Layer 12 of a small transformer language model trained on English Wikipedia (15 layers, counted from 0, width 128).
A neuron's activation on a vector x is SiLU(gate . x) times (in . x), where the dot is the dot product.
The model reads these tokens: "hi" " |" " " " |" " " " |" "\n" "|" " A" "h" " Boy" "s" " to" " Men" " " "4" " |" " L" "T" "A" " Zhang" " X"

The vector x that enters this layer's MLP at each token. A number n stands for (n - 500) times 0.011.
0 "hi": 543 531 529 387 470 109 618 444 565 479 566 435 541 460 448 538 428 527 338 435 548 527 572 455 530 477 508 554 461 596 534 425 358 316 378 393 536 539 544 538 528 481 409 494 349 424 545 369 498 432 533 310 517 497 584 503 449 513 548 386 293 544 299 627 526 552 409 441 652 423 588 412 411 522 488 348 473 477 565 492 643 578 464 555 594 590 526 393 409 526 574 462 381 500 515 485 488 468 327 488 373 599 385 551 364 568 427 529 488 491 427 537 515 665 587 567 608 434 498 526 594 546 543 589 433 562 441 563
1 " |": 424 571 462 426 607 124 435 496 526 424 596 404 527 474 422 429 491 523 312 431 563 468 538 507 484 460 559 539 453 593 587 418 344 319 441 464 590 542 548 480 539 480 475 526 354 326 488 372 524 448 482 468 491 552 613 540 341 457 545 384 250 559 352 600 490 540 480 487 547 468 569 462 428 551 445 385 539 509 603 476 621 507 484 525 545 544 534 436 619 538 589 450 483 534 475 517 508 556 359 419 381 693 469 596 373 601 413 480 473 560 441 525 472 593 631 586 593 377 587 528 516 527 567 649 482 552 402 609
2 " ": 539 470 611 545 733 447 495 554 410 483 470 464 474 555 427 392 551 553 521 513 532 487 446 444 611 457 519 537 511 492 513 483 552 428 363 459 562 495 530 493 615 523 491 547 520 333 432 484 561 521 539 281 449 443 484 299 304 102 590 468 224 547 513 676 429 412 561 502 508 486 526 505 509 431 494 486 455 606 498 455 429 568 514 437 529 347 553 558 607 460 410 435 467 538 564 448 601 480 447 472 525 387 477 583 506 570 520 509 448 468 411 506 547 451 590 535 415 535 463 467 479 495 555 515 500 484 412 503
3 " |": 510 492 484 641 823 248 522 588 598 494 496 575 522 495 392 358 531 597 433 408 459 430 524 609 377 525 580 509 563 484 449 450 514 488 454 535 543 500 665 465 530 472 495 451 557 325 504 367 529 659 546 366 457 372 517 501 334 595 468 515 278 525 500 539 462 501 528 522 458 588 473 473 545 518 506 438 500 569 479 481 492 579 369 537 615 317 554 594 626 525 545 605 486 557 501 502 522 457 437 440 587 569 457 525 472 556 500 493 471 441 469 489 519 454 601 514 501 436 530 501 452 479 560 574 568 512 423 454
4 " ": 534 508 563 632 779 493 511 539 429 483 464 535 464 594 454 368 586 509 499 485 523 493 416 494 595 471 488 562 543 440 472 466 556 447 326 454 484 472 598 471 584 496 400 541 494 268 431 491 513 568 498 306 427 402 505 305 326 128 548 460 298 484 543 645 421 408 559 551 471 549 475 507 518 418 509 468 468 531 472 436 409 572 476 370 524 364 603 520 622 409 477 470 438 520 488 464 575 421 439 430 566 402 469 587 484 612 571 598 458 399 433 482 561 494 619 533 436 493 439 502 535 511 541 553 531 495 421 538
5 " |": 491 486 455 679 836 252 509 594 580 488 500 553 536 542 353 371 537 553 427 401 440 466 471 613 348 538 545 537 591 417 451 493 558 503 470 516 488 475 658 435 516 457 474 457 546 357 502 436 443 671 510 338 435 406 539 533 391 591 488 503 331 485 565 483 459 468 493 545 473 595 440 484 521 530 540 391 526 553 460 471 483 600 406 477 594 334 563 567 679 527 557 639 451 548 482 489 580 440 472 443 569 558 465 558 456 554 503 515 471 444 480 480 506 437 585 540 477 434 532 543 471 510 566 594 552 503 433 475
6 "\n": 536 558 320 666 742 403 374 498 375 461 383 533 480 552 405 410 527 537 488 564 546 469 402 521 477 579 298 521 534 448 447 498 556 517 315 514 525 521 495 501 593 485 391 491 475 379 533 646 453 615 592 357 412 381 534 537 325 528 443 372 312 461 385 418 428 425 540 562 544 597 537 341 581 504 623 480 395 452 485 444 364 478 608 399 426 471 624 428 727 382 613 378 521 487 447 472 519 346 458 486 401 431 593 485 564 563 544 648 496 621 490 441 601 470 558 593 460 459 449 611 687 363 596 567 610 605 428 522
7 "|": 442 458 435 519 765 151 461 583 436 431 432 490 458 456 398 509 480 527 396 465 454 391 560 442 562 435 414 535 553 592 557 466 510 435 508 434 576 539 465 355 555 449 614 552 349 424 500 482 600 576 451 433 459 553 493 567 359 529 393 507 358 513 480 625 479 494 615 502 496 525 472 538 475 515 478 483 579 419 498 568 408 449 536 537 429 561 474 472 573 561 565 407 494 522 450 434 497 553 527 410 432 839 474 544 573 577 543 476 530 581 466 384 524 489 625 454 539 496 399 566 484 433 512 550 559 490 374 479
8 " A": 666 576 471 546 615 265 549 560 377 521 372 463 484 496 598 597 388 566 451 601 465 454 586 437 656 391 472 469 513 384 459 377 542 398 342 369 573 429 496 405 470 552 491 641 462 482 438 440 499 619 619 142 430 379 537 563 439 503 466 499 393 486 512 734 495 571 634 580 529 556 616 542 379 481 504 546 433 341 384 411 370 562 563 560 479 525 425 520 316 598 666 427 487 499 461 517 488 546 392 618 539 447 559 665 504 495 511 469 402 621 481 462 586 458 707 564 502 575 430 495 520 518 493 552 556 437 519 571
9 "h": 547 647 630 455 486 427 756 540 530 523 417 565 463 437 591 461 431 502 484 457 455 465 320 646 611 449 490 345 544 534 565 544 443 503 553 394 426 544 578 320 473 437 509 560 468 427 603 483 441 591 522 66 490 501 574 493 457 422 432 527 385 603 560 480 509 579 518 363 458 620 491 475 596 539 518 498 337 361 485 381 408 635 605 513 506 566 440 487 400 447 557 423 491 543 524 456 421 450 456 386 494 538 490 620 502 558 566 290 413 612 408 493 562 625 794 470 453 457 433 459 597 402 476 535 507 435 436 610
10 " Boy": 611 566 541 618 513 215 666 527 383 473 388 521 450 489 577 568 641 643 301 653 364 484 509 568 553 504 457 381 620 448 427 389 490 400 407 442 364 504 451 549 356 522 568 526 508 608 608 536 562 680 394 141 465 577 700 613 409 454 518 549 502 452 446 529 518 623 642 320 635 423 532 458 431 533 424 589 490 507 490 581 408 440 430 505 578 567 476 479 434 470 435 432 504 539 540 435 636 533 464 512 528 397 639 513 440 535 498 385 590 472 540 424 535 527 600 655 583 558 435 503 581 490 486 485 551 502 587 671
11 "s": 616 488 457 638 548 139 583 568 455 484 428 497 425 523 535 513 512 537 341 596 395 436 515 585 538 402 482 382 575 500 568 466 429 478 362 463 432 436 462 478 389 486 548 535 502 517 563 568 573 542 447 132 473 630 519 524 424 409 455 574 301 406 466 595 438 541 575 596 458 485 661 476 482 414 491 504 442 335 492 512 395 412 474 484 534 566 485 436 530 481 457 535 560 467 446 490 599 576 474 531 407 397 673 447 556 511 560 468 623 496 490 482 507 517 378 444 518 561 348 514 518 422 387 468 478 384 492 559
12 " to": 560 657 375 455 495 277 471 566 354 468 454 592 416 355 676 537 572 501 434 484 441 455 528 560 472 435 553 431 644 457 463 508 504 479 626 473 408 440 464 472 519 581 533 492 556 376 555 521 590 553 401 179 466 566 688 598 336 424 491 502 392 510 254 588 357 723 569 695 506 475 529 528 428 432 460 447 404 242 490 423 413 524 515 556 517 621 481 388 621 365 474 419 405 524 559 382 576 576 456 452 613 644 461 508 561 415 487 444 376 403 641 425 354 598 575 578 631 431 374 470 487 645 459 517 358 444 578 636
13 " Men": 573 721 483 574 455 185 676 679 410 517 474 589 438 442 564 446 525 480 417 455 472 418 489 543 513 461 502 524 551 536 448 400 548 408 435 443 306 483 563 530 439 639 378 574 480 552 557 544 561 617 412 180 464 688 719 628 381 444 516 549 374 505 447 528 419 716 712 513 501 596 541 457 579 404 463 418 543 478 564 602 387 382 441 548 521 576 378 421 436 487 545 644 380 520 472 473 481 446 430 512 560 401 588 425 396 433 567 518 508 523 516 506 551 590 583 587 555 581 408 466 573 441 494 559 507 485 490 529
14 " ": 509 583 556 526 564 381 557 599 327 472 518 484 427 559 588 555 453 644 492 493 432 452 438 334 520 486 430 490 736 371 484 542 552 460 440 456 505 432 525 458 532 531 526 560 484 521 472 680 504 580 446 253 508 563 693 288 360 99 583 530 372 540 318 612 298 506 635 489 564 506 543 427 488 433 466 447 388 555 466 515 487 439 507 614 510 609 482 290 516 460 438 477 451 443 485 509 627 503 468 405 605 510 537 513 507 507 434 446 575 336 518 463 476 590 696 523 578 589 453 471 538 468 396 472 466 511 469 671
15 "4": 427 618 546 602 621 248 495 679 482 512 483 496 389 420 570 536 551 623 467 524 367 338 550 441 562 405 670 596 653 463 501 465 488 409 412 426 375 609 412 418 496 503 526 512 471 630 537 638 486 642 494 346 492 418 547 548 509 395 567 559 407 571 368 633 362 611 657 496 609 519 498 292 538 458 537 392 451 441 437 490 503 311 509 749 528 591 478 370 524 509 585 531 392 456 502 529 544 514 357 372 672 499 605 331 494 448 374 565 604 350 487 424 479 552 306 494 640 528 449 432 477 645 432 493 501 428 380 640
16 " |": 421 561 426 560 798 213 432 607 477 530 437 623 488 516 494 521 475 605 356 438 446 440 614 560 387 418 560 449 531 463 551 582 538 393 601 424 482 441 605 435 476 566 581 485 387 499 541 614 494 553 416 459 456 487 536 438 379 586 374 553 239 559 437 529 378 476 624 504 506 519 466 466 559 542 478 541 534 563 390 575 505 522 476 607 536 517 507 455 625 522 518 548 556 451 483 497 573 602 493 387 462 691 511 475 519 466 445 517 512 458 547 510 517 598 568 606 493 428 456 542 493 438 479 521 547 485 361 535
17 " L": 495 574 512 747 552 375 453 627 469 617 330 526 402 563 525 406 514 541 438 467 451 452 446 607 603 461 558 599 577 564 564 333 487 311 555 278 532 432 577 544 457 613 396 569 399 563 507 659 431 481 479 170 477 498 486 503 476 409 537 573 386 519 669 636 474 533 596 391 533 620 625 366 434 517 505 476 321 540 520 336 318 616 472 515 472 490 525 496 433 570 385 517 516 460 537 516 308 486 534 442 345 469 561 625 488 621 486 473 405 466 523 472 424 523 673 624 445 376 398 393 457 386 411 575 518 481 440 727
18 "T": 534 570 538 734 590 337 482 619 347 511 430 464 355 391 477 474 517 425 551 468 519 416 425 598 534 528 583 543 573 452 491 483 533 376 513 508 377 472 579 441 503 589 414 461 404 400 485 612 414 636 333 32 443 401 467 517 448 537 468 517 539 403 603 628 435 506 725 478 477 522 529 450 560 415 568 379 411 573 377 430 517 547 603 574 576 436 467 547 469 457 499 549 448 499 445 417 456 622 504 555 391 472 620 529 495 611 558 358 401 665 445 502 479 613 394 460 511 597 467 425 515 655 457 560 561 482 526 678
19 "A": 486 592 543 746 588 245 480 609 411 571 483 384 444 489 486 510 407 447 618 598 507 425 550 539 547 373 492 444 642 264 468 497 578 393 422 488 496 439 412 490 467 513 518 493 493 480 651 574 327 659 446 140 366 433 359 556 317 502 550 440 485 605 608 663 436 469 655 511 545 591 534 447 594 477 548 519 405 488 423 490 498 479 591 600 619 552 526 454 477 530 455 423 655 480 505 492 503 640 499 470 500 405 598 485 530 525 652 444 494 514 405 442 530 438 347 602 464 634 473 474 562 674 490 547 545 549 552 660
20 " Zhang": 484 561 450 492 571 336 708 529 437 578 488 501 499 502 492 501 389 538 459 568 530 480 564 661 617 448 497 599 605 558 512 564 542 446 595 383 379 590 388 463 465 581 521 497 580 401 556 630 416 502 268 52 315 573 579 542 436 526 371 457 408 529 541 439 408 541 567 565 461 534 551 444 419 528 496 523 375 427 418 364 568 497 360 416 504 512 516 427 549 389 519 462 496 513 555 535 465 476 429 320 517 400 684 599 582 443 385 350 693 519 450 504 516 562 543 497 394 570 364 548 543 438 523 519 543 527 468 565
21 " X": 605 580 379 620 585 404 630 459 402 524 463 634 376 505 524 438 491 645 445 566 565 413 474 502 592 464 458 593 508 681 566 447 628 352 490 377 497 490 420 423 474 493 378 461 642 527 575 579 448 516 336 65 377 435 543 529 461 579 370 469 476 535 506 593 407 500 511 606 398 507 590 395 468 594 511 503 192 536 432 347 562 407 414 540 485 487 436 382 486 411 429 520 506 435 450 479 529 356 349 414 588 386 769 539 527 564 505 444 571 541 469 468 572 506 679 496 433 517 419 546 410 567 412 399 518 443 645 563

Each question shows the input weights of one neuron of the MLP. A number n stands for (n - 500) times 0.00091.

n127 gate: 503 575 568 549 579 551 565 397 533 456 509 386 251 525 601 578 376 503 546 386 552 421 448 420 581 541 417 527 349 531 482 512 633 362 491 342 578 469 375 368 534 393 537 443 503 494 497 448 768 544 467 606 534 442 472 565 506 465 453 512 551 522 754 660 731 564 451 500 291 460 384 573 593 600 356 573 687 291 466 550 542 363 475 494 441 542 473 699 476 386 472 240 561 537 494 404 402 655 469 693 488 533 394 608 623 437 407 793 497 593 487 609 662 643 366 556 509 691 534 566 580 375 525 512 582 488 543 554
n127 in: 594 342 410 597 557 457 408 712 156 490 636 669 393 359 528 633 550 554 275 673 352 395 633 627 392 366 694 500 581 519 243 544 314 462 533 586 372 603 620 494 358 318 547 579 310 580 427 441 664 346 478 535 459 432 324 592 467 524 557 428 549 450 422 497 393 394 534 442 494 418 542 652 555 528 618 580 488 476 682 462 512 420 490 668 576 491 518 553 578 606 516 578 425 579 497 645 581 554 553 460 391 483 546 533 580 442 688 506 341 458 443 459 571 305 562 610 582 525 491 494 481 429 408 463 522 404 460 384
On which two tokens does it fire most, strongest first? 7 "|", 8 " A"

n148 gate: 523 450 715 351 609 487 412 376 451 452 472 515 347 526 627 361 532 557 769 551 471 537 442 355 511 557 375 586 617 524 572 638 605 379 452 738 511 453 632 543 500 432 532 542 384 537 386 544 459 321 362 598 474 577 398 408 334 255 576 706 559 471 371 431 428 457 431 419 391 468 436 598 381 377 477 500 529 589 537 708 554 506 568 482 456 574 503 377 514 449 391 421 477 441 467 474 532 486 575 591 329 461 503 636 426 438 421 324 340 497 506 562 578 641 563 421 485 570 585 450 456 385 659 618 467 480 509 583
n148 in: 545 629 406 426 442 528 532 454 364 348 459 388 481 489 613 371 497 549 508 481 434 607 421 405 535 535 639 443 558 430 374 532 437 513 421 594 505 535 588 394 476 470 636 381 447 406 505 616 540 479 476 354 339 565 636 604 515 538 484 578 495 505 428 605 510 555 373 604 461 655 416 581 428 435 516 728 400 462 369 610 523 550 392 398 583 458 503 513 579 440 446 380 516 399 503 457 505 482 471 578 487 372 422 497 402 413 551 426 351 417 578 653 319 728 573 479 372 645 401 505 535 442 640 304 508 434 505 456
On which three tokens does it fire most, strongest first? 14 " ", 2 " ", 4 " "

n159 gate: 634 716 372 396 332 770 411 473 579 473 717 650 669 503 500 574 520 374 597 415 480 342 470 528 591 565 529 425 333 714 566 399 637 602 468 611 529 480 567 214 436 524 436 469 580 392 624 493 456 473 388 432 574 533 493 564 694 368 513 473 564 416 627 579 739 527 447 397 415 483 391 355 435 533 400 543 384 440 477 443 389 672 425 659 631 523 415 480 571 466 500 326 480 604 385 581 517 555 454 438 327 408 339 616 466 471 450 346 480 565 551 433 437 362 468 507 292 600 433 375 453 263 345 230 599 480 619 304
n159 in: 251 439 506 376 466 377 500 553 551 591 371 408 596 638 494 459 428 303 341 509 557 630 434 558 422 318 561 424 529 694 551 459 601 392 511 347 424 633 541 405 442 529 428 444 572 585 385 454 535 564 497 476 413 528 277 574 589 448 477 483 601 552 517 576 585 503 431 500 279 680 381 466 536 321 483 472 291 566 591 506 601 625 389 450 459 486 452 549 634 405 544 615 589 639 623 561 526 617 614 365 428 456 492 648 424 673 390 337 609 531 506 430 457 573 421 352 555 546 575 558 523 466 421 426 406 549 417 525
Which token does this neuron like most? 9 "h"

n0 gate: 333 447 518 605 494 666 514 575 503 481 569 408 447 577 512 544 290 563 402 340 670 545 549 359 402 541 371 503 395 550 506 766 484 615 465 575 599 270 599 267 562 635 642 431 540 422 398 601 404 352 582 380 639 446 451 509 387 474 488 398 455 500 497 509 566 613 448 627 479 417 417 403 545 464 457 418 763 678 372 577 626 624 575 525 358 467 352 444 461 607 317 525 531 515 587 602 552 731 463 473 515 563 473 598 575 336 518 565 574 476 525 673 464 475 639 605 571 521 475 422 608 618 438 497 375 702 394 527
n0 in: 484 472 492 415 470 509 330 420 401 533 452 563 434 555 576 508 618 556 292 391 581 580 608 375 329 519 487 535 533 642 541 363 520 624 463 562 505 440 373 497 610 609 713 439 503 554 428 571 550 360 573 447 643 470 563 617 479 603 420 492 382 552 290 554 436 470 527 503 596 511 547 513 524 540 427 562 543 459 562 527 394 654 483 539 393 561 645 514 489 617 379 631 462 404 572 470 557 621 578 452 492 476 527 513 561 484 582 508 631 429 356 569 406 563 374 511 637 307 341 600 473 317 227 406 433 473 481 484
On which three tokens does it fire most, strongest first? 16 " |", 14 " ", 9 "h"

n97 gate: 598 466 564 421 600 492 528 632 306 534 641 415 359 552 461 540 421 745 482 568 668 336 608 475 608 506 436 455 600 540 614 619 497 497 474 548 532 549 485 423 610 689 336 642 697 434 521 379 552 607 560 587 482 512 604 679 341 554 592 402 589 448 451 531 539 310 464 519 431 567 564 512 521 664 648 716 358 517 485 463 547 668 441 479 528 524 482 582 444 307 574 366 464 576 749 659 488 474 533 325 391 562 449 541 615 374 463 389 433 606 482 567 665 518 580 500 588 473 506 355 555 371 448 572 503 488 617 242
n97 in: 462 532 479 535 567 456 512 568 335 642 463 494 372 557 513 577 411 308 417 584 544 422 620 605 571 474 600 581 430 345 572 590 533 329 665 503 605 465 510 361 375 604 529 426 693 434 537 506 458 465 437 373 382 494 678 440 620 410 538 452 471 567 595 446 612 481 421 399 531 500 601 616 562 528 708 723 437 591 356 589 680 440 255 359 590 550 544 270 552 552 400 468 484 589 403 586 446 524 421 444 389 540 410 743 662 411 462 549 408 448 523 484 607 484 599 487 631 582 219 523 373 534 368 228 474 251 509 326
On which three tokens does it fire most, strongest first? 20 " Zhang", 21 " X", 8 " A"

n79 gate: 454 416 437 468 484 422 606 720 372 441 587 460 523 362 566 582 506 556 569 264 452 409 368 532 511 382 588 438 448 538 417 541 441 523 489 746 604 341 415 438 462 524 642 673 635 571 537 517 509 395 403 682 485 438 549 610 439 489 520 488 487 486 659 546 469 405 552 539 395 271 439 660 545 696 523 417 520 522 617 468 607 563 726 398 517 435 565 532 416 473 412 529 374 712 599 503 661 603 483 511 368 459 412 573 556 416 457 600 662 615 532 445 497 363 486 445 570 549 517 316 483 349 485 375 491 374 511 407
n79 in: 553 515 598 477 383 558 422 485 543 429 412 409 618 503 459 476 318 602 676 593 714 379 506 301 582 572 447 385 465 699 572 465 620 506 500 371 611 395 642 435 258 575 400 467 465 497 437 491 491 503 529 600 529 632 356 589 463 574 521 721 615 412 450 514 391 459 349 518 491 538 463 590 437 526 381 662 573 419 520 665 454 598 467 660 382 600 408 409 452 524 293 725 599 309 521 462 456 387 454 509 520 630 454 398 560 545 541 444 500 489 583 441 422 515 428 556 418 419 568 678 617 509 512 347 444 648 477 574
Which token does this neuron like most? 4 " "

n253 gate: 518 630 396 647 487 503 554 604 468 458 420 509 651 342 515 622 633 521 488 677 352 416 550 619 613 467 472 451 603 575 631 509 696 649 571 512 526 485 541 491 476 566 359 575 523 463 463 392 435 370 613 576 530 595 482 760 619 503 479 476 675 609 591 574 359 346 407 488 437 415 545 625 520 572 631 512 535 344 404 527 503 465 563 509 331 480 644 473 562 476 375 503 252 361 646 397 331 475 570 537 453 537 552 423 515 617 385 607 726 540 497 441 517 470 353 379 367 526 494 500 415 688 438 526 557 675 555 537
n253 in: 523 572 407 520 324 395 416 462 503 485 614 491 445 443 338 634 396 456 437 415 557 438 489 561 358 638 516 399 494 523 523 731 521 549 450 472 706 575 480 556 393 556 488 564 586 432 422 449 459 471 492 300 520 489 416 486 544 497 705 454 555 623 491 503 655 480 503 695 652 431 304 509 614 469 563 565 412 500 474 321 682 443 480 633 601 649 539 549 384 538 552 692 608 503 587 604 551 641 699 559 694 485 424 347 371 492 641 481 497 584 407 494 435 448 438 549 350 529 488 698 443 477 395 483 465 517 509 396
Which token does this neuron like most? 4 " "

n268 gate: 425 618 523 398 533 492 420 674 447 635 587 608 415 434 309 537 473 325 319 417 553 441 509 541 497 383 388 721 485 577 571 476 670 555 407 471 433 413 303 453 473 316 422 656 470 485 479 327 718 370 426 500 530 624 467 623 436 421 491 536 392 437 620 489 382 479 527 553 527 225 454 325 509 574 357 450 476 509 729 627 559 506 607 479 515 435 326 497 494 580 649 506 554 672 433 654 542 517 690 398 440 460 411 523 472 416 497 581 584 634 732 409 542 530 571 464 361 353 570 387 524 539 436 527 515 509 393 550
n268 in: 506 559 460 581 538 478 418 517 451 503 387 333 691 553 530 596 341 363 634 471 470 382 428 536 597 520 489 489 428 440 442 332 477 565 564 568 522 539 669 410 548 574 452 421 303 432 590 664 376 531 593 487 525 344 324 542 484 547 379 469 569 461 411 521 639 428 550 414 464 416 578 461 381 505 544 530 511 497 577 315 478 613 523 421 472 546 432 528 363 480 576 497 309 452 345 528 470 430 365 595 433 512 489 492 506 608 542 479 531 478 200 514 445 435 450 573 517 472 393 571 620 236 565 577 690 683 409 609
On which three tokens does it fire most, strongest first? 7 "|", 1 " |", 0 "hi"

n315 gate: 587 578 535 708 559 519 526 334 515 497 482 389 360 512 528 472 373 440 515 557 506 695 531 605 541 519 426 594 463 506 552 584 452 462 557 567 590 781 569 410 581 402 519 450 500 628 515 488 578 556 570 618 353 467 692 680 389 567 600 615 531 506 531 520 628 460 525 420 579 422 473 702 365 232 491 442 562 641 540 640 497 387 695 359 506 594 473 429 563 456 491 491 349 363 600 581 537 533 301 437 432 390 424 374 588 629 547 633 250 764 541 338 411 512 404 544 540 441 572 582 562 561 472 619 736 359 439 536
n315 in: 401 599 437 532 640 528 558 561 472 644 654 546 506 364 463 713 720 420 442 606 494 614 385 386 508 473 404 506 538 456 489 526 497 462 458 528 371 540 561 641 331 571 480 562 627 670 551 489 354 491 625 387 587 426 572 500 422 448 410 663 497 376 549 467 588 597 414 589 551 381 383 420 666 364 460 486 417 467 443 619 534 423 488 518 520 537 364 404 308 405 217 601 632 604 342 448 491 355 440 531 437 518 698 480 553 438 425 627 523 396 368 299 500 596 571 445 430 500 590 523 445 494 576 383 441 423 389 511
Which token does this neuron like most? 10 " Boy"

n160 gate: 411 535 694 494 552 545 361 593 444 541 555 486 584 423 594 549 405 605 434 638 466 469 497 524 615 675 377 581 540 634 455 708 382 500 572 497 458 440 468 375 237 415 423 392 400 469 620 409 630 512 427 643 514 435 566 511 500 513 428 463 463 263 486 591 362 429 562 818 621 374 508 523 564 542 435 483 326 388 480 503 408 398 715 520 419 469 604 445 530 500 567 451 764 468 570 428 548 525 540 598 449 548 455 558 512 514 497 549 437 575 512 682 444 483 519 442 440 380 491 410 420 489 413 633 573 449 605 665
n160 in: 325 553 583 561 519 545 385 400 523 459 489 419 441 674 370 400 386 613 500 655 586 554 517 540 669 684 517 486 451 438 382 544 667 400 556 671 735 625 506 588 544 447 424 397 549 391 477 674 488 576 574 713 635 523 614 445 621 558 518 515 537 468 381 590 386 431 512 629 432 553 520 293 404 403 549 509 405 492 612 406 480 552 547 500 403 284 623 345 450 506 541 372 688 640 450 471 376 349 391 463 558 580 503 537 447 424 573 358 410 520 671 482 523 582 579 556 465 543 509 541 462 509 515 632 648 598 578 580
Which token does this neuron like most? 6 "\n"

n287 gate: 254 448 393 530 409 642 356 638 316 432 746 445 534 536 617 433 303 562 603 460 392 565 539 589 534 750 604 559 630 494 689 500 512 390 389 586 594 379 399 585 586 676 461 405 476 589 382 512 399 552 563 514 604 610 448 506 418 597 671 521 467 639 455 665 583 536 395 453 607 609 427 440 494 765 410 500 461 549 422 527 695 404 561 555 457 331 577 427 707 457 460 597 389 442 426 588 386 398 464 641 509 559 595 386 661 430 445 561 515 494 405 518 443 497 523 463 549 479 509 515 664 461 518 446 568 542 581 606
n287 in: 351 699 612 404 633 586 466 550 491 733 434 568 419 380 411 566 348 386 673 604 457 418 537 344 413 566 261 455 624 686 601 503 490 494 515 533 599 707 525 362 378 617 357 450 494 266 515 632 453 491 677 500 503 619 484 491 697 398 419 273 548 398 531 459 649 374 334 436 521 429 533 494 695 482 518 564 445 515 543 516 500 595 657 450 456 500 333 584 416 557 344 444 356 335 431 494 691 536 595 530 445 390 500 506 405 554 593 497 590 452 428 357 485 500 599 338 404 488 413 481 515 473 563 351 475 608 393 479
On which token does it fire most, and how strongly? 12 " to", at about 0.56

n259 gate: 609 567 468 572 357 426 557 411 576 749 388 500 622 487 464 479 624 405 631 589 495 568 474 621 459 605 490 639 521 390 464 521 703 336 446 606 455 487 591 555 580 398 472 539 544 374 535 677 484 482 533 512 596 369 652 608 572 662 433 482 528 536 526 452 487 528 457 497 523 583 369 462 548 351 528 530 682 490 477 472 317 373 568 482 492 480 621 293 421 553 510 513 561 611 443 422 323 485 475 417 495 509 503 580 558 495 474 631 482 463 602 614 454 505 505 407 441 428 443 497 441 414 521 609 552 523 515 475
n259 in: 463 272 418 639 544 370 485 395 437 500 510 444 433 588 272 427 663 606 559 437 513 636 537 507 430 323 660 552 548 383 508 438 396 503 418 589 518 449 382 453 581 497 596 519 535 421 560 444 546 613 455 416 629 576 505 505 497 583 562 430 527 380 599 513 573 529 397 344 665 628 359 421 492 356 622 447 611 439 587 481 401 476 522 597 524 385 492 497 513 393 454 519 511 428 408 454 511 559 534 549 505 448 578 603 587 454 548 523 521 565 622 462 671 610 553 551 476 588 511 616 543 629 513 537 186 444 389 547
On which two tokens does it fire most, strongest first? 6 "\n", 5 " |"

n19 gate: 396 459 605 440 529 609 322 564 491 612 494 541 529 585 438 592 405 458 588 275 565 602 291 370 462 635 422 657 406 510 478 601 635 650 600 488 390 487 576 521 532 574 327 487 497 488 687 406 620 592 457 526 541 343 635 440 597 524 456 364 465 400 453 450 571 612 435 510 611 585 618 450 488 627 300 311 553 452 720 541 699 373 615 516 374 518 454 368 409 551 357 547 509 364 580 393 647 485 348 531 403 464 555 427 647 391 239 644 374 518 494 671 519 405 503 490 509 378 579 790 597 447 468 550 465 400 578 350
n19 in: 333 652 445 694 633 508 453 546 539 438 380 591 344 557 455 595 588 383 585 472 422 548 506 506 596 500 543 381 591 503 497 460 488 546 517 479 421 588 399 688 372 340 373 236 512 402 373 377 643 448 628 419 454 625 618 465 553 389 570 637 506 591 400 511 547 608 527 488 497 448 494 533 659 533 545 509 518 701 419 409 748 575 528 356 470 453 545 682 302 435 537 467 311 530 411 597 542 334 566 462 476 338 396 383 429 728 385 497 557 359 632 530 482 372 423 549 530 581 494 620 524 366 405 530 534 428 518 677
Which token does this neuron like most? 7 "|"

n302 gate: 469 624 371 525 556 540 480 488 579 375 464 380 624 386 479 687 386 497 368 588 436 376 665 508 702 550 394 446 525 462 308 432 456 444 352 406 515 546 463 566 425 396 426 531 528 358 494 555 636 392 600 546 609 485 605 395 664 486 438 540 494 426 596 506 542 506 350 738 603 602 603 707 536 446 457 527 726 462 707 515 464 631 622 553 571 370 530 654 601 513 422 515 543 509 516 550 506 399 515 626 157 522 449 440 516 467 392 512 608 410 687 252 412 478 523 435 596 482 497 565 571 442 484 624 416 515 308 278
n302 in: 461 485 454 605 615 396 325 533 415 482 593 458 693 512 616 515 641 460 344 528 344 529 577 462 450 598 509 479 524 527 621 744 494 476 391 559 360 602 358 619 400 573 401 555 563 565 506 503 527 530 659 603 488 565 488 426 451 599 618 611 393 554 524 503 562 589 313 651 389 479 434 592 616 526 613 506 333 548 494 584 564 476 448 642 280 594 433 602 514 552 421 353 675 641 236 524 351 494 562 497 399 492 409 497 451 514 527 572 533 442 573 602 258 702 486 479 476 568 479 379 641 650 452 515 457 238 518 439
On which two tokens does it fire most, strongest first? 20 " Zhang", 9 "h"

n26 gate: 455 526 552 449 526 580 366 655 575 364 540 564 532 490 655 674 333 542 573 392 601 538 519 691 518 285 512 538 529 663 671 397 228 655 414 585 404 446 619 351 555 406 490 474 503 475 618 487 445 359 588 544 526 632 484 530 556 470 764 474 714 248 532 458 487 731 392 631 422 471 466 513 674 629 503 459 490 442 664 686 553 519 574 548 452 525 487 628 457 451 542 519 443 500 600 478 583 402 459 391 475 472 343 611 409 469 324 641 404 491 510 442 626 310 482 516 660 506 458 309 685 598 297 509 714 513 576 456
n26 in: 647 554 535 545 382 368 492 674 589 437 424 463 491 520 620 460 446 440 494 442 403 533 589 428 384 359 500 478 599 477 625 761 598 457 554 536 363 548 449 283 608 379 483 474 621 619 566 494 514 681 378 503 352 514 466 422 527 426 486 650 536 508 565 585 517 598 659 567 500 373 378 489 579 494 382 433 514 465 531 537 519 553 414 548 486 561 619 590 584 503 534 596 338 483 454 591 483 492 467 708 707 570 478 448 511 508 424 565 497 394 531 846 536 474 383 509 576 309 457 335 455 653 585 497 503 492 514 566
On which token does it fire most, and how strongly? 6 "\n", at about 0.54

n232 gate: 364 388 477 434 643 548 293 391 363 560 524 528 591 198 704 591 601 486 305 571 442 575 497 494 539 394 523 296 587 663 669 412 482 461 390 544 713 479 468 483 447 720 629 507 607 701 480 479 556 594 558 577 563 739 573 556 554 493 518 745 503 517 385 768 411 562 455 436 347 399 203 717 568 384 427 562 597 503 648 689 483 606 578 542 553 551 323 476 597 450 402 375 538 622 563 535 476 600 786 283 559 379 364 456 578 355 469 440 549 503 507 371 407 493 487 437 727 510 633 377 552 545 444 476 606 486 638 446
n232 in: 433 455 570 589 514 349 396 314 516 468 457 411 439 348 663 506 564 549 405 591 412 721 494 427 479 561 440 438 636 758 450 573 513 539 527 553 580 554 455 525 637 503 551 687 390 534 438 541 513 360 609 535 535 621 275 602 647 521 459 395 561 525 630 390 425 648 443 513 466 621 448 769 282 313 384 481 535 307 462 637 475 500 567 410 357 457 571 459 607 685 305 411 418 608 526 430 484 509 553 374 610 424 637 344 532 491 624 367 487 436 442 379 625 478 330 711 621 380 353 442 307 372 551 459 519 443 522 500
Which token does this neuron like most? 12 " to"